Layer 10 of a small transformer language model trained on English Wikipedia (17 layers, counted from 0, width 64). Numbers have three digits each and are written without spaces.
A neuron adds its activation times its output weights to the MLP's output. To switch it off is to set its activation to zero at one token and run the rest of the model.
A neuron's activation on a vector x is GELU(weights . x + bias), where the dot is the dot product.

Input weights of the MLP neurons that the questions are about. A number n stands for (n - 500) times 0.001.
n9 (bias -0.014): 578587460737443569540498677582567549484672446414507575578328301493513500532556485467659365440388591533486505666653582379469416283599333194712299420330524338379450523488539518467262454458400243
n30 (bias -0.018): 753481672444562381393403545567406352319528501598414200454276354501554344602393544599350340292575553405462419522433563489103519603676541700287296627472650490390478764674536450532537539476331574
n38 (bias -0.025): 430356575485281509690450407377395585318484414539463609412388435529538410025557465414482461286554429489560408582375482530533489425684449444399548348476368492515755506553436528289548511513567440
n46 (bias -0.021): 226455656666474429463243422379572565504547494545512546578701582327468553462499549563445565517435372612604603602613783494502431509593377476410739752643532523436586766442351449386530461547653482
n57 (bias -0.044): 671656489554170819296725404606468587351448271432466395601540410278333348389490582583371615709273297509688666374319380588633462348412754445696451441394444491497589502480529602722331393346766609
n67 (bias -0.052): 613481577770465539690431451309671490707511449418630398131546554337430732551556432608551508545047631410766534629472562452240574387585383606570582384644379384476367516360654566542525533212758466
n106 (bias -0.039): 587279237711291712829523243592351430457426726539377666377380525549450152474510445652628594410511647599613355421575467470486723439475551572622399191527470270551567518660465627452274478357287755
n116 (bias -0.027): 369625531518383409651606491723539518410443363487350588349565444479374418381742616741399489532435604710701634438624497496444618721654510515370521654658358642531493550451494673469536405478279617
n126 (bias -0.018): 450468343465470635450375396372339581749611593573585260373434548676326536470640546671246474322545500480316621624095433705398771531406442713538426463734604491618556611524471522562355406475703271
n147 (bias -0.042): 440569521532675745537478599438459573453509311508470638329583951490391329671412387495612663290607546263456711434768400534234679356433285337424446636395557311753272634473330665343555546425377381
n162 (bias -0.024): 559329621591557483643472436410516473373591522326749077485650595269509367341346568322414357641438577689386423538441424520632370450542418491544636361416722371519636260662465431321701432425548520
n164 (bias -0.047): 685194482854602513549243277625711700402368586439403379237466519455472367290649540394565526651525805708569467605348343576535646563407822622461585601227601417536356524520287617568486548638401289
n179 (bias -0.041): 506444383893388384457439219710638714557601670560381480554498713579756446288538344240538513528464393462648267580343465604354455647310477625400675578334444312600225612488709585317403598235248533
n217 (bias -0.016): 517399787446465657548418509561416469552364535438547415430353320360447461537464496733608757710437617523577460618484418596531582541505420464641607684625437540444200553555502807329505644291452472
n219 (bias -0.034): 503670524571802597602602486512539477552533359522575584501360208480497511394599865714541417647207883478584532570417487383639708432455463452428463266540294416437190470475638749555507708336539475
n241 (bias -0.022): 510415718781551422602566393640634479481438475241405463534445412661673388531580594688614554573523452771463411744527583570444563339439610726424543519542458210342427671455802401186426445361443555

Output weights of the MLP neurons that the questions are about. A number n stands for (n - 500) times 0.00078.
n9: 517632543264548443564563587575398514521314541580483533533741478491719304643415441472260460507557587604618583544631490382575366440411578583568443371477222736337495660545411533706376640369357551
n30: 440181611722661545563508239284728468723371435448489544516634200305713591418544479624506565769220557519289441588493477475580150602566574526627410449439708363511573517503361532479523470518516465
n38: 559496610423621595527754491469446590506441592441532484439483501615569539601513647504682725455394678261583385461574395208501668542549628686744283610576530450203459633369583419477671660635304425
n46: 681582379460438687495622532442670642470419458441607499445458467477410077522603423489766573486538391429419317608312340384563624653401696442529402470179626480537472375715604514533732446704413564
n57: 510429622766428383497386562616257526677512341633649636357346224671583782460607675532728386482564541481307541436608606453709512630562322344263598390581477539553522444337403508438612647609373552
n67: 598185530456747547645363568525555218601810465378745712374310426572757559518324787317606461437795556334262681427266614511400516223448571580624551606522771485600510556443559459662280750476540515
n106: 464679367209110358452681632483481373456521454560414631384774527745211437417441331573323295746580495354529545719339687733808403662462406487282716629394660536376060382418710330415474469619459290
n116: 356319854491494544300338528317528537458520430430619624493329582558613585750609638482679459368655514219547533581457612322364552475678259252470517616298639571496612496608606481577620248668601623
n126: 533286401364430613749522562403419583545443364534426311493509440239496409660520410830509335604515495564420289694373565355336287510568553671488515558348581498224471421518549412541386388547360463
n147: 503388475573564470560425619661450563692544470455597452508484465651665598493692658542486371836260520368642478504250387393327652518537697485446315318569319535289423313547298514589596327507259543
n162: 487673435402615578518413611675511755523259540729475786418200284555354651596318404396580522516708427167696672534511221408491649749360570283650488482468440517520478561518318406547387605429393313
n164: 584660689027576639592668327445490368287429145366328400491600656427493514377736183371716677480388627341208606420469503507452386788543430585441687591609658482852479363724363428319310646340645672
n179: 578619515508490699552724512512339591343343426216366774652388779595398518606547547501751583429372459407612610568359531414427415644319560497469416720646541587483552431567592392409449584517733069
n217: 676415348520451315379652410548629601494526509432768502428603630391367430514552441500418536442510502605307455375468565577627456293444553349397466518556380567524448385604535366358630364451621807
n219: 493223676386491467616342529432748564644356505601502401610677468397387468492501740468283609520624399758445485538320574358305608358399534654497620407643495569679729586288353365346589485318708275
n241: 615364635286375338494606473320549616779756459481347452562501445670493552414611475330641480344534399658485457411546557379605172389564602651292638688240574441594571358458608463515467612466640225

Each question names a token from some text and the token that comes next. It shows the vector x that enters the MLP there. A number n stands for (n - 500) times 0.0081.

Then comes g, the gradient of the next token's log-probability with respect to the MLP's output, scaled to length 1. A neuron's effect is roughly proportional to its activation times (output weights . g). A number n stands for (n - 500) times 0.00092.

" which", then " he"
x: 461257331487452227650577677304598643557566442517393615333512431689426416755580492408648344633582513494541522484411336518693461603336477677350492707477521311443617503690424289626619634491440296
g: 545569617344637501502518791487337366766390438464565302514405331670391424604389563717457434430445509692192875434514582529503470537300278623434620643412412362697388490366292445535618744419650520
Which neuron, switched off, lowers the next token's probability most? n164

" American", then " to"
x: 349410552353686384646628502370633695562532456572538520444631246631408503542660356477689246642657320334532400357342528473470482463436518425757357692589671764392435266489473321601497489492459606
g: 260643533598379419293323646383290653631464581440574634424362602721309517629546549464514564246550705370571569459651483649779711214239566580334507600539368508508393389645536697224499503432570461
Which two neurons, each switched off alone, lower its probability most, in order? n30, n126

" to", then " south"
x: 336266374406393462650677672452437583375625445520408602353346368775522509592504415612889414514594411311499368421470450391697512472340502580411459816708596464377456408417560450670510565537565513
g: 710410624693590408349604477388553521479528491526457468519509407489489701548176493402587869342351656482564413768527229664534445842275520269450299547408375498468692506324479485444404675398618585
Which neuron, switched off, lowers the next token's probability most? n126

" re", then "drawn"
x: 396277608312449397499675799420503645551486401587495506454544382446524606501657466571737369666392550334760442392369376396311469470362256593470480778732501558420718345584434548549444503480487521
g: 484664557565321816417403570514611490500695333701659514241461617470457475658359614549680435540640441501464509596505402435317267606610369407446644236128362638318613548667486370360353437605685664
Which neuron, switched off, lowers the next token's probability most? n116

"ies", then "."
x: 257237471462461376556679597350268781677542369654434712363396368701407450508420480428785391491729445395553422319350512444696515408407451543543508568562587635432612401698518403676450663482518492
g: 528236665543524452303368500387341462544553544392730407609603452414493671519732513630698531240418473410227460461373722473460604575120250598729542536471420498471436348580440532587591562754505791
Which neuron, switched off, raises the next token's probability most? n106

" ball", then "ad"
x: 299368561380600211561778580369430652590478427673475484582589426544473563590688407478663555550790416258477497355403433370496651449393488478556426601622663647467551244397467208726376609452413581
g: 628397648413395452407516672502511450544756385414454357443575688384420639602537533779489468356420227539353521510593224582161577573533680510392664325458432417603842745373692547429567455241454548
Which neuron, switched off, raises the next token's probability most? n219

" to", then " "
x: 365260495381302429492633609437478782452626518585423679441386503713586549491549464461786359635445349282553389398400531425621480585298493585319500781627648397469351437293556478633492733544470578
g: 669667503602412651213596454686389639438389609460575318564396556388405621620450524464460481578525319536750373495330473399202556761648545273494412541573290430566516474147505521700822327583592544
Which neuron, switched off, lowers the next token's probability most? n179

"0", then "8"
x: 461295552358508444487482630341569717618631632569288473385544337471468569523572512524750390675680398437437178266378454398730384631362543458577396592381571592502395397499478452634531875495458650
g: 418368382323591431635401647463488375430594446493439536643514462565644425383509626225534443622272882223621495463598668529659381415313520666224329624631357437800640484582666726512506455354524388
Which neuron, switched off, lowers the next token's probability most? n164

"\"", then " largely"
x: 243165569563532378633796614199352602661566597579569476429473287637383534496576418395551254611512499467455433380468377490696351400509358461599492615516715600503617395478655357492455704574700460
g: 696808500701533262453463600261494504750487335466324520295458562522768461459571440542682608447553493654586513631689253511497474623303577323445629472308197381688424471633597388300390389435573628
Which neuron, switched off, lowers the next token's probability most? n162

" the", then " last"
x: 473264471582525252664631541317591580438548462393412555267622341782398534472567401596801376526508227426553423499404259450629390694487408563553359726688508586501549553510581446687461586438567376
g: 688397549640266300385583541363561564614297587473356490279561453497341468443436458432469752508650781605490624590527525405251532739609397608239463192570560380423501493678674532294594542355773650
Which neuron, switched off, raises the next token's probability most? n67

"ba", then "vit"
x: 147495485384629319475665498458491723637582512848383494405707384501362534606539402540624525586475362645429483261487467548522178645502373486406527653548650611368437524400504383672332572459575583
g: 370392564517499574351667820648512655734413455591570143356467542426566542340392732491572369556408616460314748518593349362411646375408356586665656336327517269535407428624615559580736463547252508
Which neuron, switched off, lowers the next token's probability most? n46

" worked", then " as"
x: 365314444543568295556605780379473681583534380541375640192469522702393484587560365532758411693556409495594479312448524549549599332356355541609478717450514640712473346510544260515341484454671444
g: 446368582375262710598594473663697503249325464395528580488805549468341363286514369436450320422424590514708686532496251556548640576498555454571644514266590244507425690654401436412376502609724785
Which neuron, switched off, lowers the next token's probability most? n57

" the", then " advanced"
x: 433299509520586248681681483297581526316522473391423612304576227648358591462611493557827429482451328390580428508457262477687435645567471506531419769737430568467577450524544346682481556482479538
g: 326547472804564572439541609543728750533449434370312518269501484666559506503383762490721309369655460556696631638379571403515342430444494569436722235205419227502571475578431591224577575482517415
Which neuron, switched off, lowers the next token's probability most? n116

" train", then "ed"
x: 279357487441572286522666624391460787592490364510405655295498625712514614639500407555720536612562319382463441316366505451497624428301387555577356741566470775630626512394420257533429541484565429
g: 596484390400380474508551432623515279734443652547513337479594602180487559621543428645513602486624378686650597292610589317296302526462167399600512551294356607568724455481704515272670644732512312
Which neuron, switched off, lowers the next token's probability most? n126

"\n", then "\n"
x: 420185450439508493505537533336572486578623428550434580231526344454485553646524498517750486707504276438547504443419477508517343356255405619449373707676698556516519447378821566450578714370746408
g: 613329449757484435536416562342484272543721509443518363577212484615307383645594522285507534577440517683271482390376572647576450664509508531400633603521232811441686682528316360479559845382372515
Which neuron, switched off, lowers the next token's probability most? n67

"eng", then "ali"
x: 126279481407505319596727480481429747527553457804605596503707183462484539697479386412682483529405438495487489272450432515585423537520365674444513558504537366445560454442460475795384716478578517
g: 416285532372626395382517473580440525409791449604449431303621686205574789334694657612504497550522392742461464534477515332496384592480738404266610359740490417212738333522399665456568398583464545
Which neuron, switched off, lowers the next token's probability most? n162

" West", then " Coast"
x: 168375430373468314583736589343487650538402492645632698475550254602491610514498433562819412538504310298520479650298462524607548586509432539627356532650622534429577448301471323656396586422469674
g: 784521496302411401390634507405693445533489510475520518576427541326423485207537629565248454600620187389893477513408662679366292300633561406599597392737623602543413384296502691564500412486613607
Which neuron, switched off, lowers the next token's probability most? n57

" the", then " time"
x: 400390537546567216629735564238592602368607522449454561293550353748383555474487478558772340563565443340538450513385239535599354681548376606557296609706459538479581550452519444765448596362489463
g: 649379592473517242622428714546326527710527491552306490740655460447444650660497473553459397299498446454518823389286534237438556754688425468291723587547237345467550609460568705547277498382388479
Which neuron, switched off, lowers the next token's probability most? n46

"\n", then "=="
x: 436241410369538512593766535237504553535561500576387581203587392489484562666534464527737394690530311426550527446502456472580265399282472619381412682727675542547506522419732514501518585326652314
g: 428362751597502524445608562444403770485494551540502440183377603523598583590551483708632292235549474556375176481401696589667536421817599591355330575446375468562473523481235346664222621480595557
Which neuron, switched off, lowers the next token's probability most? n67

"0", then "s"
x: 360321444359630462504508549380558731564591602476390512385536334398440640397627562450725390660560409491479262344344417509660438612359576490587361653550583585520403245472506386670432942432490710
g: 677571456634488527441394437808440563549314361658539442561635660348408588364587442403471932544415623733416315456366331429334679272440378250378361722640535576475385435538331447617598658504663460
Which neuron, switched off, lowers the next token's probability most? n219

" ", then "2"
x: 457357423176377553570610814312490522580557492495472536476364302634441558517626484507805335478599369368588371415472321338494435466365416440583501729611664608502686332522531467783460645380699499
g: 725427558618414565447451456289248402627687652379495745473505552429284697506396490525663353575371464453432341432704530597592395674724323477464361380442514460651335673166677686798588436409386430
Which neuron, switched off, lowers the next token's probability most? n219

" San", then "sk"
x: 294363533432714545448777655435604552501620382804528493406580299581576595520516324605811394355421265396606399354309447524459406487425345498631420612716595676429497355386519409605531465535415600
g: 131439462390640334406426702506432640459463363584557292472573497405650608638440867508679655442511536774311463493430393231299535682561567469498597684265409661402625501591621503576223442438499547
Which neuron, switched off, raises the next token's probability most? n116

" in", then " the"
x: 358185365329516479517739538399573621426524566581361618330507408559577594453509516548853455593479392380439497325499547484563591549342410396460456871619457609474265499345683374612517739587365530
g: 199286409315342455399613527791594566513472437513436839125454620649597333539374593715490461484510610582647477459590739510455553201471476446404577393359457528576477536641483392504410697335644724
Which neuron, switched off, lowers the next token's probability most? n217

"\n", then "==="
x: 459310419358583499601736533249502528534519528559364621212576364480485560668412443470755404702450368443601559480538471477583278505265454597431439697734682513512496495402706443569486565308695263
g: 554488467595575794404664386348596561710496640511348649220394740688515617626732420481662234495452476378413266422541677378871408475490368608406508363467382335540387391571476452535368383337591676
Which neuron, switched off, lowers the next token's probability most? n217

" as", then " editor"
x: 375401395355456456579707605266590614715640454607471575283442400643613488600580527658736305650533325378524496397346294416603475414398273488434531841592570584464431448606556313443382643548470586
g: 530507451524454580454327546821625477368450458300550491525539480583432453404626530612317492769405300578430485348469371575092558511678497624548287557871586823496510703494560436565339417512478218
Which neuron, switched off, lowers the next token's probability most? n241

"-", then "du"
x: 482475539286451309514619651383561659533435316557541450474599245617585474466587543401826319478569448392579441408510229493495501413367478365664400659611760701533691278499571323707337628474475572
g: 429451398468561777476499602578634464469320341555335788527473370531630419252586677535492592329445502586522663468464660372582530570277559461526599848619228468204499660583461456541331410752215377
Which neuron, switched off, lowers the next token's probability most? n9

" –", then " June"
x: 372237339432444520531666631383551785509549542599355475385448466676572543528483558354720177430475313302527429526449408525528522542390408532514476626639545490791427417502804232612474718580488497
g: 872627661507364613261538591557612497389300917530339614659777414492614355346360375388457610284552499542441463658584459392465543534490312368458499477343378361411633530260603597532656507578610342
Which neuron, switched off, lowers the next token's probability most? n179

" History", then " of"
x: 276183441376617383478661565353424671684510475580534646405388452675419525540660304366751348530697240314552391434342446432652594466484558431598376787625577608459483474490577398628394560605554541
g: 523507396489435511474609374555285455676460626652542581458353523413611625587411469876326539818327462425766454477383515361595502541752593405260466508705511553142554308517500408656402504644218426
Which neuron, switched off, lowers the next token's probability most? n126

" elections", then " in"
x: 394281549505592562459627664347418713688503490544541733322374382585363545497540379510798325507659401239548460155391574391516406469337447539512232718514581518506671598598511427597600576452580524
g: 600477640651522598475589745563639468370503500619434592616226315465412473573395404318659554497488533609615542412422472698481296666566512471712435858328520664564455375172331394458156377415718392
Which neuron, switched off, raises the next token's probability most? n147

" the", then " oil"
x: 377383490468532189672712566393570455348618444455463628337543376854427581525607457440840425612463405386575395453404319376558279635467503475536329638614546684420615374607505418647422622485597453
g: 199507380497553704658308720370676663253609320557400306590498438527728318572515544325814528417724587696460546615401460542473468418648554467546459456467228546518572475579319337288475637729381439
Which neuron, switched off, lowers the next token's probability most? n106

"go", then "re"
x: 152419597380528344551594491415383724654554432717566556492687336512436524565654490427647398506538363494402475369498457598613417511469312613472400682549778546283538324328492257794383563577515615
g: 389460467461387295391416530670490391550272410461289421693431534631276683409678523428320676545478588492329807494544540311642518524491620766524726715417598362603695557278637432419607576214324592
Which neuron, switched off, raises the next token's probability most? n46

" closed", then " car"
x: 214348403479652375569721655414447569440582468551358654415510503759397460613474499441820414569619463214620367519508484309638434568342403501628382718680418642587581420402400423535399621448581388
g: 606688603570587688522540656434700557334685487427530236320406329531536570349416483440425489756561496597479491740289578574339519526568475604766339411556559601371415300663204525632696278271307371
Which neuron, switched off, lowers the next token's probability most? n147

"–", then "1"
x: 480301413349316452487619603426477759616519523659367566371442351481618531551538492363766361545378393284479456435443334514439501628536497404507453678630669479780361219442704352712512709596432639
g: 642680341474355780589587290688697428674074362336513409588521436653573500490486432513259583350585517623805484670335545556331450379557401410505714414572498328561436468346504425554516575553741338
Which neuron, switched off, lowers the next token's probability most? n179

"ement", then " Award"
x: 259372459429591414561650509512370603682696457590412518406528383557422510678542347300588328473590388506523394257485471469657559550387444515580245744627615636520674263591473194748411679611560409
g: 473474665515559538513411649597385586455505562383739262601454505378343588164478469541545331858580254396466465194387458630405589578695495642484521463498748478486519681305765658589332341566496308
Which neuron, switched off, lowers the next token's probability most? n126

"9", then "7"
x: 376295528425588512516374659377521543402589545503360575418522072394429518588561557653709372503654361526429354308532401529723576540431379504483416864600500655655445496307466378600543691396508673
g: 620517772747558612466556488424632537368500567338386385620481437498480155506462215290350457309584647495734452451276715534389731528539330351698650516455254613516706495572482699366527347529611476
Which neuron, switched off, lowers the next token's probability most? n116

" modern", then " Bengal"
x: 238392402461596343641621531387587557444591487546422584420664366694465621592582393524832394477604267354529494428390496321659469536429512448683282695685439661403492482341467362752442662502328521
g: 726549463357474430515825516641577405435510642511607688593405382563572453410454432603376599446340319302591440578374419669339549626559303490480556255379858291478540637212646298532332500766537646
Which neuron, switched off, raises the next token's probability most? n106

" ", then "ped"
x: 385301421119500487603580632234625552516436496573488446585472302577489528673701574555848352515588435342599360331420271315511393375487480449514436730582642674532542479549554431742452554479598554
g: 406774527513575614526245751405649455693560483478592468432335743228575589637406488603549643468554754530423387493477539594428559496497117407631431504257469729402389186479451535473749479345440388
Which neuron, switched off, raises the next token's probability most? n116

"9", then "9"
x: 372196513426553512503427535410505647478627587547262629358478213465431601551605551489744418572605356613420345258403374520677497550304431532495422765523534587708421424345461433611527803498550721
g: 637562550510675652193282678398632434340391747537410561497378587500561331391457634608404512597455404455428364622386660283575555732547589741356453469544581469606248771386410286623593228640565326
Which neuron, switched off, raises the next token's probability most? n164

" over", then "se"
x: 438394371365355364602728592426487579563488429681306604472635221810498442575474568608698544650519692229609413440415372319528468626216329472446626747556461517548498412505436452541448565533636464
g: 648611518333676534458306473413642504729616169510353293619425376404547539379661473632417495379465582691304533341467296487200381570834444351502587735692552666416426364686599668476420575459536559
Which neuron, switched off, raises the next token's probability most? n164

" own", then " version"
x: 207443409498485292729635550304435697456479395514548665408561368741446558586655531458747388594662450348466426363415468315533424535399550497651329735600488658469549269543543334599368696408580543
g: 303408273608452471491529329452574536439472577600512292532657559331547266528428385607374373759734338486422681358661515392664735766708332409616468444657436544623388585523870263519523487412370409
Which neuron, switched off, raises the next token's probability most? n106